Layer 5 of a small transformer language model trained on English Wikipedia (8 layers, counted from 0, width 128).
A neuron's activation on a vector x is SiLU(gate . x) times (in . x), where the dot is the dot product.

Input weights of the MLP neurons that the questions are about. A number n stands for (n - 500) times 0.0005.
n17 gate: 500,326,453,617,581,527,470,596,343,527,542,380,405,384,708,565,527,242,526,369,410,650,432,482,377,424,552,386,620,410,408,403,581,493,496,522,477,460,563,547,559,618,519,357,641,768,584,376,471,441,366,638,306,459,504,800,512,421,764,359,504,475,783,764,437,507,515,318,463,664,511,467,440,637,449,474,500,242,579,734,474,434,620,302,423,586,386,690,361,482,511,533,726,289,615,362,417,353,474,382,526,482,404,656,763,373,493,441,625,588,606,358,669,643,492,489,485,455,259,646,541,674,600,640,445,228,443,626
n81 gate: 556,405,609,361,588,673,585,663,606,423,476,355,733,324,590,423,358,557,635,536,689,455,389,588,272,404,497,402,451,660,486,201,464,405,419,520,385,669,483,539,621,516,484,656,507,529,331,560,337,742,579,334,613,314,460,444,268,551,549,709,530,410,376,416,471,568,691,532,334,561,360,617,466,530,516,539,697,635,643,347,382,621,610,410,395,401,507,536,633,568,517,548,551,427,606,580,497,470,457,467,568,533,493,526,633,414,398,809,376,556,614,573,393,396,537,571,544,411,523,493,417,503,470,513,533,588,554,426
n137 gate: 460,551,527,566,512,532,363,333,571,572,268,627,480,417,461,565,738,725,312,442,655,190,544,594,386,676,345,351,461,520,703,504,667,582,716,650,488,682,555,439,418,437,386,461,575,615,554,623,407,668,290,385,393,564,520,229,663,272,354,524,326,504,360,604,692,496,394,623,438,828,627,438,428,273,399,696,488,442,671,366,398,348,559,405,578,671,492,453,504,570,540,747,412,504,354,235,420,712,728,430,570,449,692,535,399,259,473,523,683,636,574,575,582,612,380,207,512,567,448,460,318,602,575,606,469,484,556,528
n139 gate: 422,365,462,508,508,727,585,224,414,563,359,565,380,594,454,561,520,591,481,431,746,378,468,296,648,511,469,441,492,630,404,516,504,612,572,372,452,500,434,682,229,627,473,320,566,572,515,539,446,469,492,543,461,641,186,384,403,500,527,353,449,523,354,366,651,247,461,504,646,548,496,626,496,728,550,322,736,120,500,580,689,538,582,496,481,447,554,632,412,542,547,557,583,466,531,324,255,421,597,311,519,292,349,577,164,473,515,592,639,531,377,555,515,220,488,515,480,422,551,520,519,635,616,350,29,423,701,635
n155 gate: 348,541,507,585,530,550,373,392,587,558,551,570,759,387,552,349,461,681,301,507,508,604,280,500,550,551,466,604,592,519,322,432,422,627,677,534,280,696,390,632,489,433,364,333,564,467,463,428,753,258,610,500,568,435,500,433,399,453,504,446,557,599,496,450,653,589,489,353,601,527,766,733,691,444,670,365,438,441,165,461,328,411,326,572,582,260,522,564,596,615,515,588,664,623,602,345,361,263,537,638,300,358,661,477,322,523,699,548,463,537,537,549,597,745,443,408,426,557,241,515,504,582,752,286,389,411,536,593
n169 gate: 344,287,422,705,542,560,575,190,310,470,747,484,504,563,586,574,380,530,634,566,420,183,281,646,258,781,618,316,496,678,405,563,517,529,176,504,161,607,437,733,433,433,462,698,408,590,405,403,467,405,420,593,273,771,415,425,678,641,613,427,492,516,602,627,267,562,412,402,417,547,572,323,462,363,492,633,517,443,627,582,404,612,344,521,662,212,421,487,438,615,475,385,500,661,605,500,349,406,654,496,356,338,458,425,566,613,546,607,774,504,579,685,347,628,725,233,448,395,411,369,534,379,768,371,376,355,292,534
n211 gate: 523,261,412,511,533,539,601,563,296,454,473,617,554,477,562,584,496,358,451,419,481,393,293,440,334,372,655,649,434,424,141,330,411,400,474,627,527,426,662,438,354,604,613,334,227,617,655,579,585,359,617,492,568,689,640,261,449,410,519,481,394,126,504,561,556,260,436,449,452,307,473,375,351,701,555,235,396,595,610,543,537,511,323,417,407,388,522,613,537,526,420,676,449,356,586,639,511,264,642,522,489,578,388,392,754,387,433,637,392,548,381,609,500,569,702,467,255,451,420,455,515,336,556,583,526,326,464,654
n240 gate: 737,524,524,460,399,613,476,355,516,434,466,377,454,431,277,790,587,280,621,416,643,520,467,516,525,354,553,728,484,455,605,422,279,653,607,675,384,468,447,750,613,649,528,708,480,611,536,344,327,424,541,381,431,783,484,375,732,480,760,512,234,524,471,541,609,544,411,436,536,404,459,620,537,278,484,379,580,329,356,303,540,737,786,382,286,712,456,224,588,644,677,671,516,559,565,308,362,562,549,689,400,347,367,516,604,683,541,604,641,528,516,545,604,582,488,787,180,692,352,520,590,346,622,680,440,432,387,517
n257 gate: 464,590,223,535,520,557,657,597,548,432,773,562,265,472,461,377,427,399,575,488,524,609,359,555,476,534,564,584,353,516,431,218,586,817,600,516,423,461,670,231,139,445,409,550,591,638,449,297,484,531,619,298,425,727,476,414,300,413,504,613,464,662,396,372,563,539,437,542,676,472,221,515,259,414,706,504,472,720,472,524,445,438,405,441,465,321,539,326,318,628,468,608,641,462,579,567,542,516,512,512,178,172,480,307,729,200,528,535,434,500,597,476,621,436,696,310,492,512,496,440,563,398,429,302,348,598,538,419
n260 gate: 539,535,218,483,643,327,542,503,447,371,686,442,446,574,638,493,399,680,605,593,280,652,540,584,609,370,291,611,428,482,529,358,486,507,448,514,669,524,673,637,363,479,507,611,662,579,653,238,667,448,447,468,405,418,258,321,438,456,602,677,518,321,657,315,598,431,599,331,500,590,589,562,622,423,483,549,239,400,507,507,605,531,649,560,472,612,559,560,503,718,560,483,493,361,482,776,562,532,500,535,372,483,367,454,300,592,560,472,524,608,684,440,462,368,628,459,752,436,308,667,408,392,644,337,455,500,396,482
n283 gate: 846,624,740,331,343,549,436,627,429,507,528,437,237,473,596,457,607,438,641,397,364,487,566,567,580,507,585,393,530,616,399,537,620,423,503,439,524,400,483,477,611,433,439,706,423,605,577,466,277,607,426,452,591,646,524,322,584,549,524,642,544,510,411,685,440,440,473,434,540,372,258,609,644,503,490,577,441,716,534,633,413,453,649,391,215,500,487,524,556,500,507,510,474,383,439,334,562,521,671,557,460,600,450,587,358,466,433,603,473,640,726,551,397,575,466,450,427,768,360,347,432,658,436,578,686,457,323,362
n298 gate: 691,666,583,344,711,616,288,443,434,220,708,534,424,504,443,712,361,381,411,549,637,424,627,427,468,530,609,646,420,868,588,469,439,273,489,578,429,458,628,462,496,465,399,588,636,707,370,535,611,385,434,457,730,664,602,604,343,422,376,337,496,576,359,398,546,649,415,424,699,468,610,451,327,492,443,581,368,186,336,432,327,573,605,457,538,328,742,632,553,553,179,405,391,291,632,547,666,264,558,604,420,485,334,562,614,224,697,458,600,408,492,442,458,484,547,591,476,527,618,359,341,415,690,481,515,469,374,607
n299 gate: 619,518,588,444,571,633,597,418,533,573,359,584,434,417,430,539,375,592,675,296,348,472,441,361,678,615,562,852,613,478,574,565,528,390,556,450,283,550,489,300,521,350,381,518,478,472,496,377,418,624,662,630,547,478,398,339,772,261,324,448,540,437,544,478,639,358,435,525,628,854,507,556,610,414,320,632,467,394,413,522,611,589,572,356,529,556,561,345,380,659,507,588,517,438,403,699,448,577,586,454,291,717,421,561,500,331,482,553,258,482,614,637,365,598,361,468,474,464,409,591,698,718,554,458,684,283,607,456
n308 gate: 300,774,694,468,346,574,525,389,576,581,410,507,522,565,348,355,452,592,734,553,438,358,615,306,381,437,562,574,575,573,388,431,386,547,741,337,641,650,540,412,450,288,562,546,789,437,432,602,160,439,573,471,515,730,427,410,631,319,590,667,449,539,460,672,471,568,413,734,572,470,379,575,621,554,454,432,392,770,672,485,500,554,351,544,403,353,600,420,553,425,489,507,388,483,326,555,704,379,568,471,528,289,658,363,379,551,403,757,776,439,396,456,614,485,555,433,500,511,445,504,620,583,565,455,421,518,590,493
n17 in: 524,603,510,631,514,634,575,361,459,346,532,564,514,469,745,624,454,661,415,564,617,402,525,367,684,440,393,580,493,389,617,586,629,500,376,517,658,530,545,587,510,800,726,571,202,507,574,417,483,656,555,500,559,500,458,538,386,583,414,704,327,460,292,576,520,703,421,564,514,630,354,456,399,381,362,421,472,597,396,387,292,449,590,531,568,477,446,548,412,534,510,322,401,573,442,586,473,406,568,884,352,680,589,640,433,462,421,503,507,490,547,283,361,604,667,540,294,424,635,476,558,425,462,388,605,622,680,542
n81 in: 659,557,478,602,516,708,576,525,513,561,287,630,636,401,525,679,575,487,418,385,446,550,380,365,432,497,360,607,723,273,627,401,494,607,673,487,578,597,414,410,412,616,547,537,620,500,469,471,475,393,564,401,646,487,423,443,467,396,484,600,497,522,558,542,557,260,316,488,475,380,606,503,329,560,422,415,533,606,596,336,632,387,516,309,594,479,513,383,534,618,586,379,650,643,551,583,386,487,623,403,519,434,585,541,587,557,298,634,434,456,647,519,606,542,609,336,448,462,423,554,395,670,579,530,466,509,682,201
n137 in: 465,539,363,762,612,301,419,500,298,346,282,428,428,401,617,211,406,608,504,552,776,555,709,524,529,599,489,522,293,560,467,482,542,364,462,570,514,632,122,603,581,476,465,438,482,418,719,475,396,465,617,450,496,518,472,461,598,327,359,522,589,400,529,400,514,177,563,507,333,543,550,583,543,321,465,444,692,371,432,507,416,503,507,624,612,354,524,542,417,521,642,345,636,436,384,334,435,421,640,556,659,476,528,402,642,440,360,580,375,542,528,585,358,729,393,517,474,429,375,376,542,535,380,514,510,632,621,280
n139 in: 383,548,407,564,453,591,595,686,617,444,337,373,535,253,336,503,532,378,452,544,321,396,619,565,690,596,466,451,497,421,345,428,578,392,600,288,486,342,617,640,558,507,514,510,493,367,355,335,598,676,558,414,280,576,510,626,539,602,582,521,366,470,299,538,554,571,486,423,432,461,434,416,570,537,638,459,602,486,662,620,585,497,682,424,683,328,595,664,278,685,566,530,622,493,507,363,616,434,568,605,436,646,249,510,399,568,582,696,612,358,527,785,686,538,469,624,390,665,320,562,497,486,521,441,372,571,461,353
n155 in: 679,470,475,515,629,462,633,529,358,557,703,525,755,612,547,482,834,443,433,696,332,671,508,456,389,363,571,405,460,537,462,481,555,305,358,648,538,617,601,366,537,467,522,869,430,312,621,459,438,540,511,493,321,669,414,241,519,786,507,485,575,558,462,620,404,548,366,507,496,485,320,442,662,356,657,751,335,477,556,673,378,500,381,463,544,435,220,608,471,464,463,511,529,654,366,642,417,681,541,397,558,680,482,518,587,493,393,635,452,537,258,504,441,579,289,271,515,489,289,567,638,341,548,539,504,544,550,736
n169 in: 590,468,796,194,636,400,548,464,683,657,483,508,695,439,492,611,778,607,327,667,227,587,570,572,504,630,410,562,575,516,596,643,452,328,389,415,525,416,419,492,484,412,739,460,395,488,604,529,716,544,423,317,224,394,500,677,634,395,318,570,618,500,410,734,464,384,605,567,480,583,308,723,418,564,166,512,567,602,586,546,532,660,390,292,560,418,721,480,715,524,631,488,504,601,439,402,760,484,685,480,193,756,387,452,353,269,379,676,560,720,432,480,460,660,644,377,315,496,484,578,601,609,265,461,628,500,376,517
n211 in: 388,527,520,401,466,587,385,480,289,372,469,414,313,429,454,711,590,635,446,500,503,606,528,503,490,546,701,586,460,579,500,415,393,708,536,284,739,457,452,394,524,476,331,453,713,615,570,367,513,631,571,633,456,770,667,513,626,379,497,455,531,589,507,613,500,413,551,712,587,357,531,633,748,651,184,615,472,482,394,580,510,219,466,486,440,372,540,368,330,593,510,464,516,305,480,575,392,455,557,416,420,456,587,419,556,358,540,690,654,343,490,676,433,414,490,470,532,371,661,394,415,453,473,526,453,339,451,583
n240 in: 515,522,465,578,378,444,385,693,453,489,545,504,511,391,617,606,437,618,590,585,391,681,345,313,414,581,431,758,241,526,526,555,314,332,479,507,400,504,718,532,208,450,652,532,496,380,711,504,514,411,652,544,482,705,255,489,556,612,543,326,482,440,511,636,586,486,305,603,475,559,668,560,632,439,592,338,511,584,361,530,558,636,609,402,504,643,385,764,504,408,562,496,465,336,612,718,549,287,295,687,436,271,658,792,418,478,590,628,597,314,393,707,425,427,401,596,597,380,658,471,453,536,471,514,529,554,483,600
n257 in: 470,441,399,554,544,659,504,576,559,560,405,666,576,319,190,554,398,504,419,442,507,507,545,317,352,482,671,181,413,511,504,422,689,409,666,507,519,246,474,504,471,409,371,417,691,443,471,541,835,362,145,422,426,630,392,438,592,617,548,425,496,323,548,377,515,587,526,342,409,477,493,583,440,573,500,467,534,740,470,500,537,168,411,570,639,585,325,198,630,562,351,529,575,479,482,426,554,653,438,449,424,420,676,434,399,504,566,504,639,536,649,326,707,470,466,699,435,626,545,504,622,515,655,365,376,511,585,768
n260 in: 564,332,293,398,640,503,453,340,541,593,253,674,438,372,708,385,500,304,332,497,429,503,424,370,472,588,514,555,510,639,701,663,553,517,615,291,700,454,419,369,483,674,466,404,366,569,351,625,510,563,679,554,527,571,612,477,517,357,564,359,514,510,582,592,480,593,547,701,523,320,371,606,500,577,546,577,410,465,272,535,426,437,544,432,433,207,500,500,540,315,599,342,562,419,487,426,369,517,614,520,573,437,731,527,566,443,517,380,380,500,693,567,470,647,353,332,510,409,456,625,389,564,500,344,546,320,558,358
n283 in: 276,546,526,565,493,459,510,605,450,425,308,640,500,527,598,451,585,558,318,520,587,637,602,540,527,642,487,320,344,463,507,336,313,480,480,450,653,546,487,442,397,493,307,487,400,442,729,681,556,776,620,540,380,493,537,586,541,324,503,503,607,617,726,557,460,654,460,406,431,357,611,422,510,513,493,550,284,524,396,562,609,691,383,470,444,519,645,473,477,493,581,640,689,586,314,647,536,500,480,474,552,632,517,550,510,646,414,605,398,520,221,720,654,702,358,562,448,457,537,631,597,404,490,404,507,405,411,763
n298 in: 423,410,376,489,601,485,518,475,547,748,477,394,433,536,781,489,500,278,460,411,442,532,552,388,563,359,379,433,464,566,687,584,421,540,383,373,726,732,587,677,338,367,507,454,489,197,586,544,740,234,576,489,485,555,668,413,598,622,630,715,686,759,504,408,471,493,496,550,507,653,493,340,658,540,543,421,433,660,266,586,493,360,526,682,518,525,514,696,525,386,701,571,363,776,500,442,437,644,601,629,489,432,644,420,628,496,471,493,669,751,403,511,385,448,618,425,361,372,566,558,369,554,547,584,532,414,469,307
n299 in: 434,572,474,536,565,381,526,379,520,490,630,455,571,444,607,584,402,278,490,610,507,289,358,605,320,718,493,739,351,520,310,493,542,500,506,401,581,620,566,584,516,415,490,552,556,429,546,390,461,703,603,553,563,493,310,487,332,564,520,443,606,545,497,654,694,471,741,390,533,351,457,607,661,382,529,648,551,618,287,394,546,477,334,560,618,631,516,444,536,481,400,500,363,538,375,308,439,517,549,215,545,536,559,500,228,559,493,471,713,474,608,606,344,430,564,636,500,719,457,404,652,457,484,360,689,546,472,480
n308 in: 383,435,624,362,541,496,551,463,562,476,280,396,380,414,604,369,627,412,664,487,455,564,482,612,281,440,417,388,557,590,482,517,422,493,463,414,398,493,359,319,541,439,407,591,517,513,459,286,497,425,645,507,559,500,458,493,340,483,754,275,476,419,535,643,585,256,373,493,565,352,542,433,626,462,567,575,348,641,469,511,568,524,400,359,490,553,354,679,497,686,413,463,523,612,521,797,530,608,623,439,253,446,514,620,642,734,637,625,473,514,422,445,537,441,674,641,436,528,563,528,672,189,270,318,639,544,605,715

Each question shows a token from some text and the vector x that enters the MLP there. A number n stands for (n - 500) times 0.015.

" em": 362,626,709,404,509,490,644,611,467,489,568,358,405,371,620,491,484,387,505,563,442,454,660,669,480,261,556,418,508,555,680,490,405,674,693,483,517,463,501,432,443,556,431,447,525,388,523,670,497,455,353,561,381,507,585,551,532,461,499,626,464,546,586,584,458,504,502,577,402,755,488,331,324,686,384,346,456,567,568,616,566,471,504,422,593,466,556,659,554,529,640,551,345,410,359,587,548,443,310,395,373,532,566,370,508,507,515,494,398,469,382,443,593,588,511,622,638,436,335,520,445,498,530,802,593,499,506,725
The neuron with the highest activation: n299

" election": 456,435,554,319,649,568,378,583,282,442,433,404,370,416,476,508,553,409,441,606,407,535,346,519,442,568,521,434,545,597,460,467,522,475,328,527,488,601,285,486,588,533,502,471,428,410,626,492,704,404,335,518,417,346,397,632,520,524,454,579,560,483,607,597,399,532,548,661,434,685,445,611,684,507,341,420,680,609,341,342,606,583,618,395,480,501,496,418,554,457,454,524,697,625,541,520,669,735,479,433,581,656,395,490,543,467,522,766,461,475,572,653,442,424,497,542,485,653,428,656,372,452,603,481,604,660,416,616
The neuron with the highest activation: n283

"u": 430,532,600,401,615,507,576,551,461,440,339,422,566,323,534,599,434,460,525,514,492,445,531,560,602,432,273,259,716,606,379,405,435,467,500,409,398,300,372,573,579,630,557,588,396,504,603,552,560,415,439,418,316,540,552,551,458,489,397,521,376,539,232,649,539,502,390,286,589,615,272,454,460,376,696,622,413,495,429,559,649,522,267,610,455,592,479,532,583,443,536,504,331,520,367,550,657,545,481,396,395,375,574,386,541,566,476,547,603,342,680,517,579,475,589,383,548,610,360,581,556,493,686,451,452,517,547,552
The three highest activations, in order: n169, n308, n257

" a": 532,440,447,528,456,496,600,621,552,495,696,423,371,448,473,519,345,461,427,605,550,485,578,709,560,531,499,540,519,408,432,544,558,496,453,508,576,512,435,542,559,695,411,505,419,469,446,577,479,523,526,694,538,447,582,614,454,642,619,561,468,532,558,468,523,432,499,575,591,578,456,577,401,473,572,484,445,882,520,328,428,518,481,286,451,527,469,579,481,394,653,375,481,445,502,526,467,434,315,341,318,476,665,483,549,497,347,534,411,613,587,573,494,531,562,357,608,469,443,672,425,496,606,524,320,563,616,756
The three highest activations, in order: n17, n81, n137

" S": 521,456,438,491,561,614,484,309,498,513,631,416,354,437,561,544,445,376,522,560,617,485,526,613,684,522,637,541,343,436,586,519,465,608,435,608,464,356,272,521,776,574,296,659,451,376,569,561,478,326,412,689,473,460,385,394,376,467,406,690,460,494,681,719,502,364,481,483,529,642,495,475,382,570,414,499,445,620,405,513,514,476,620,493,524,572,585,454,469,518,453,503,486,444,530,485,427,596,356,300,686,374,765,560,430,550,564,596,431,361,307,489,544,533,487,305,572,546,492,473,648,519,456,620,572,569,528,539
The neuron with the highest activation: n137

" ": 463,699,511,363,541,547,345,469,544,521,714,328,402,580,552,485,501,573,310,520,493,401,627,539,549,365,429,645,562,459,520,499,371,347,432,488,529,614,460,569,525,773,538,328,421,513,429,583,359,357,371,682,474,439,466,548,581,574,524,391,521,494,590,600,503,311,552,685,572,508,323,558,519,541,670,423,481,526,369,441,433,415,401,454,453,626,523,581,411,532,442,470,329,466,535,504,475,689,436,423,479,566,580,537,517,323,226,716,339,447,697,544,580,597,473,480,513,432,366,677,559,474,656,532,560,633,473,594
The three highest activations, in order: n17, n257, n139

"s": 506,458,481,267,552,563,537,467,483,432,511,504,513,503,518,549,392,397,588,497,435,399,563,509,759,673,568,339,410,427,191,515,511,428,517,447,584,468,606,190,405,491,524,486,537,493,379,578,471,572,400,671,543,464,624,471,333,587,487,609,500,558,492,594,605,450,641,433,780,558,406,431,682,556,476,448,546,564,436,522,404,506,510,672,384,593,556,372,377,455,449,734,495,491,535,578,466,612,582,485,706,418,610,431,480,480,330,457,493,496,514,366,297,480,428,652,475,483,337,588,519,598,557,545,611,611,474,583
The neuron with the highest activation: n299

"23": 557,563,497,508,536,640,323,458,412,489,479,365,356,408,500,682,640,461,494,566,315,576,453,612,437,628,463,594,388,306,414,518,283,469,262,432,578,318,622,599,621,511,534,550,422,558,495,414,813,511,417,517,521,349,506,354,468,334,440,582,446,471,465,595,463,469,511,420,552,383,601,470,562,629,400,512,429,645,527,499,449,328,422,595,450,393,511,472,411,447,536,525,347,512,391,482,523,555,410,193,548,548,552,572,559,431,486,515,435,421,569,469,687,435,560,433,409,511,403,537,541,619,561,337,528,417,493,652
The neuron with the highest activation: n211

"b": 608,615,612,410,536,552,368,301,616,520,555,425,517,583,306,403,633,302,497,543,460,418,525,575,691,527,618,541,404,484,509,654,510,503,443,365,364,648,541,627,508,336,381,541,372,514,537,587,661,545,537,381,285,496,557,364,404,673,615,534,585,491,658,518,481,560,573,570,608,602,496,685,580,407,584,389,391,452,513,450,399,422,519,505,539,611,418,474,558,327,546,484,355,519,424,424,436,542,841,459,427,410,593,445,690,488,465,556,366,524,512,439,512,485,446,683,438,288,422,543,481,318,563,365,452,417,570,391
The neuron with the highest activation: n155

"otes": 430,545,498,497,623,685,332,419,424,529,444,611,425,506,580,831,567,490,458,656,536,539,289,452,323,427,606,409,488,497,458,582,596,442,515,525,529,514,449,431,469,459,559,518,545,605,472,339,604,632,411,530,582,592,468,769,443,566,583,607,515,540,476,691,518,629,526,636,515,568,501,561,634,456,467,357,361,550,245,410,313,505,484,570,480,470,506,454,332,548,378,528,702,490,385,387,650,603,431,470,651,436,353,505,557,390,460,517,378,382,567,522,433,569,535,470,389,576,461,320,420,551,480,660,622,699,340,707
The neuron with the highest activation: n17

"ul": 433,446,681,391,562,492,440,500,515,499,413,199,417,507,616,469,543,363,401,603,439,467,473,449,525,280,441,452,384,505,430,515,443,655,592,241,624,351,405,414,578,548,638,532,530,368,464,575,699,415,459,585,351,474,492,620,522,509,436,444,374,558,280,708,494,419,343,374,419,577,395,630,610,422,613,510,446,480,442,456,561,415,444,458,594,459,425,516,566,453,597,405,396,485,612,439,424,390,581,508,365,384,489,429,461,621,592,603,540,643,601,469,462,348,560,586,251,594,332,654,668,452,634,348,443,608,502,676
The neuron with the highest activation: n139

"ow": 502,589,566,295,506,593,396,584,410,497,673,449,569,405,416,508,554,348,462,395,555,475,383,512,495,577,536,675,492,434,205,744,455,336,335,426,508,471,526,443,412,493,595,464,532,530,338,533,538,585,425,448,420,419,561,333,499,514,516,594,448,542,304,482,605,563,432,483,691,552,541,423,704,634,601,357,452,632,394,454,372,584,559,623,611,528,701,757,446,361,428,467,392,604,412,428,583,659,541,394,205,518,423,517,625,358,484,476,414,476,601,641,474,650,465,624,432,467,349,559,662,555,599,573,537,555,498,483
The three highest activations, in order: n299, n298, n155

" s": 262,607,426,468,586,683,482,533,544,462,690,373,394,484,681,461,291,417,489,652,502,494,545,555,460,526,550,645,358,521,484,450,558,536,550,497,494,389,251,603,669,548,314,515,470,411,471,648,337,481,586,619,534,503,550,482,514,846,397,632,591,642,454,668,513,406,474,607,549,539,538,295,238,631,492,631,483,485,526,516,497,469,648,529,589,512,597,653,461,383,528,389,446,504,480,563,505,512,399,468,765,357,627,485,498,453,423,586,477,437,442,457,560,518,498,446,460,532,284,544,477,423,677,678,601,593,413,510
The two highest activations, in order: n298, n257

" than": 624,602,350,509,493,471,489,561,394,499,539,417,337,401,496,710,524,511,478,663,492,583,661,619,547,581,328,593,481,494,607,505,655,568,492,309,581,542,516,333,493,527,526,465,486,465,573,541,521,485,407,516,486,386,459,369,403,464,596,474,432,378,356,533,590,480,634,409,461,551,544,436,368,509,483,378,382,670,438,200,446,471,705,537,572,483,608,628,377,388,617,441,591,511,563,567,288,576,575,537,503,553,375,465,521,451,591,500,357,606,709,493,492,682,385,594,555,476,415,558,654,568,422,556,380,655,613,803
The three highest activations, in order: n260, n137, n17

"ens": 412,683,499,420,684,671,559,489,393,573,607,603,351,548,380,455,503,476,541,524,475,612,539,471,497,756,716,505,381,423,311,536,440,516,641,380,611,536,481,479,561,528,611,399,524,352,370,478,608,643,515,578,440,509,556,552,301,678,562,336,416,436,854,468,441,568,511,519,650,570,440,474,627,423,488,403,351,486,344,603,348,603,543,587,411,643,389,400,550,431,423,432,430,560,699,337,455,614,568,592,756,393,593,523,431,575,642,381,425,517,588,523,449,420,436,571,653,547,323,455,570,499,555,522,588,596,530,495
The neuron with the highest activation: n169

" I": 418,442,539,370,538,516,419,594,606,286,682,505,489,537,632,580,411,419,467,519,618,499,485,651,697,523,427,374,618,394,701,580,476,446,552,474,598,562,444,360,551,607,448,585,285,465,473,464,432,383,421,522,479,433,490,534,487,411,628,725,402,558,366,354,292,437,644,535,480,537,346,371,634,509,371,508,256,600,427,367,619,392,510,571,497,566,582,432,487,641,605,428,423,380,483,627,577,502,343,424,366,284,548,486,468,558,487,575,421,337,399,438,411,499,374,459,452,557,339,464,495,606,697,390,324,591,435,597
The neuron with the highest activation: n137

"78": 472,543,526,491,612,709,474,590,589,406,498,543,309,473,516,537,478,508,490,454,475,573,371,603,509,632,410,573,479,467,559,692,330,505,226,385,454,510,542,516,520,651,648,394,479,409,603,516,631,566,363,625,552,322,462,614,612,469,688,598,590,623,674,577,370,503,537,621,680,517,607,505,251,464,588,449,307,583,523,655,603,419,427,669,582,450,519,531,470,416,434,430,374,473,242,338,424,556,480,400,543,417,269,475,454,520,418,585,242,363,464,512,491,564,500,462,473,386,370,528,510,564,503,369,385,563,546,557
The neuron with the highest activation: n169

".": 366,635,566,463,566,567,387,439,501,506,378,347,490,573,537,566,544,408,512,554,529,480,525,448,670,452,464,422,453,528,365,573,554,554,676,357,440,463,401,425,503,486,551,426,580,501,514,653,675,399,419,718,571,511,368,573,559,523,453,525,439,475,612,492,401,577,440,689,477,564,637,466,353,438,792,456,362,558,521,434,434,470,535,515,630,552,613,425,441,472,508,374,269,412,378,682,405,388,595,325,456,514,366,384,374,530,524,724,320,419,610,380,407,450,267,586,327,580,488,500,696,455,518,345,476,663,494,623
The neuron with the highest activation: n308

"es": 599,389,408,445,664,604,382,332,621,539,525,394,506,449,488,485,486,422,525,542,395,466,574,617,682,612,483,444,384,592,413,578,412,498,445,558,403,509,563,357,532,506,501,576,541,381,416,663,561,468,427,584,407,337,492,485,315,346,505,548,424,421,510,546,464,519,463,543,761,582,425,465,703,487,488,436,485,538,558,450,396,566,486,442,389,601,347,450,468,389,405,585,255,534,705,517,665,624,624,550,415,441,488,432,316,488,572,354,446,518,591,497,459,364,374,718,559,460,313,605,406,442,541,581,618,601,282,844
The neuron with the highest activation: n211

" or": 478,545,394,395,404,593,574,516,656,465,534,322,346,438,673,502,494,393,479,500,523,531,677,650,529,501,432,395,445,409,431,477,640,670,390,490,731,473,229,330,449,687,596,570,528,543,447,595,558,468,401,494,431,536,409,474,351,648,545,552,483,483,334,590,510,491,557,467,490,751,611,512,625,441,484,448,374,576,436,358,500,626,744,664,570,342,669,547,359,531,500,334,496,537,542,629,453,319,568,472,585,612,390,392,400,523,560,437,428,582,689,646,585,407,498,489,405,531,516,525,629,628,575,569,510,438,480,597
The neuron with the highest activation: n139

" |": 621,530,476,505,590,423,449,485,538,473,572,498,482,746,510,602,375,456,431,639,588,427,640,623,579,537,549,584,518,439,525,433,488,578,459,451,604,468,445,628,459,546,463,373,356,439,375,525,581,581,490,675,553,467,453,587,504,509,494,404,382,490,563,510,486,340,517,600,667,503,501,563,312,528,456,370,437,787,489,354,352,415,479,449,515,452,462,412,588,514,514,371,416,538,507,477,573,479,396,298,337,305,625,626,663,538,518,667,300,438,706,760,512,578,538,439,321,485,416,565,524,571,610,636,531,578,551,599
The most active neuron and its activation: n211, at about 0.38

" −": 568,618,434,454,599,608,391,442,487,661,737,468,346,553,599,427,516,567,362,426,432,468,505,422,564,380,464,634,536,456,529,457,544,423,434,515,511,526,373,463,472,486,546,519,475,482,495,651,522,363,411,486,522,589,522,659,338,480,611,485,449,530,618,550,429,536,570,569,438,564,401,552,536,475,587,427,450,642,575,521,309,597,478,554,540,667,388,568,520,623,386,302,452,700,454,407,472,662,462,437,546,600,429,604,464,261,272,716,312,317,615,516,662,480,282,458,364,434,492,499,543,504,757,319,608,589,316,598
The two highest activations, in order: n155, n17

" inc": 607,554,472,497,435,729,496,552,502,354,441,238,438,605,460,626,314,503,444,751,466,459,658,548,296,534,368,422,526,527,582,672,347,629,562,451,517,366,528,451,431,484,533,517,322,418,481,554,375,407,442,615,510,420,525,439,356,630,536,446,571,522,577,458,431,452,402,660,422,585,460,524,334,556,292,573,413,567,416,498,461,520,640,604,532,461,554,624,488,609,453,403,303,528,348,691,566,609,511,569,537,560,509,451,508,501,484,537,341,535,458,400,358,543,396,474,529,458,444,613,347,567,527,441,447,447,504,864
The three highest activations, in order: n298, n139, n137

" km": 455,498,608,494,528,705,485,435,357,594,390,479,346,493,525,512,566,602,495,519,499,556,545,646,532,642,470,590,416,619,591,481,555,411,489,398,510,318,381,324,564,558,544,395,441,213,550,728,601,440,474,535,538,537,523,436,518,573,602,614,618,470,453,467,561,546,555,608,366,562,450,462,350,801,421,300,314,627,644,624,623,457,466,490,456,553,484,593,380,380,456,434,302,529,305,526,558,566,609,327,602,548,592,546,468,635,596,525,552,388,604,443,571,403,465,578,537,370,456,707,380,522,562,565,591,368,338,642
The two highest activations, in order: n211, n283

" p": 620,446,390,556,435,538,396,404,386,420,597,296,400,336,579,503,281,329,461,670,537,604,439,472,451,463,545,542,465,480,561,699,508,714,542,390,556,469,356,507,507,630,540,191,416,381,480,526,477,522,416,398,458,413,577,465,500,595,368,676,520,587,454,520,513,435,605,462,478,571,697,452,303,631,560,400,386,501,506,485,640,585,508,473,616,438,647,560,516,566,422,336,325,487,307,652,448,475,324,376,527,560,686,487,434,610,421,597,423,497,597,391,470,551,298,508,517,467,446,427,383,433,663,456,677,616,319,448
The two highest activations, in order: n260, n308

"hed": 577,522,568,345,535,509,602,469,429,677,390,514,518,489,502,647,596,523,419,653,432,419,562,484,721,595,516,495,444,390,397,422,578,433,433,453,562,479,500,606,589,548,593,444,343,475,401,559,545,456,430,569,326,442,530,513,496,287,513,595,524,504,715,621,671,468,384,786,419,605,477,619,651,581,591,505,500,519,595,378,363,392,377,581,525,346,516,556,473,475,594,349,575,525,562,481,490,595,502,510,467,466,480,411,449,457,442,520,441,609,620,561,673,526,311,590,706,431,325,508,257,400,643,319,587,512,525,836
The two highest activations, in order: n155, n260

"arn": 628,540,459,452,242,476,432,585,192,515,157,427,441,401,566,410,343,428,533,523,530,565,473,429,560,394,467,461,404,575,403,525,606,513,482,317,686,400,447,398,611,604,665,547,377,287,366,639,435,553,521,251,451,488,456,446,467,622,454,536,616,423,424,566,503,522,476,509,391,758,511,411,384,483,623,331,373,527,389,482,405,565,386,530,473,633,335,523,407,376,524,490,439,432,615,431,324,502,510,530,344,381,561,527,362,592,440,471,395,422,441,614,423,475,445,505,618,466,405,574,452,598,622,567,520,667,503,525
The most active neuron and its activation: n169, at about 0.53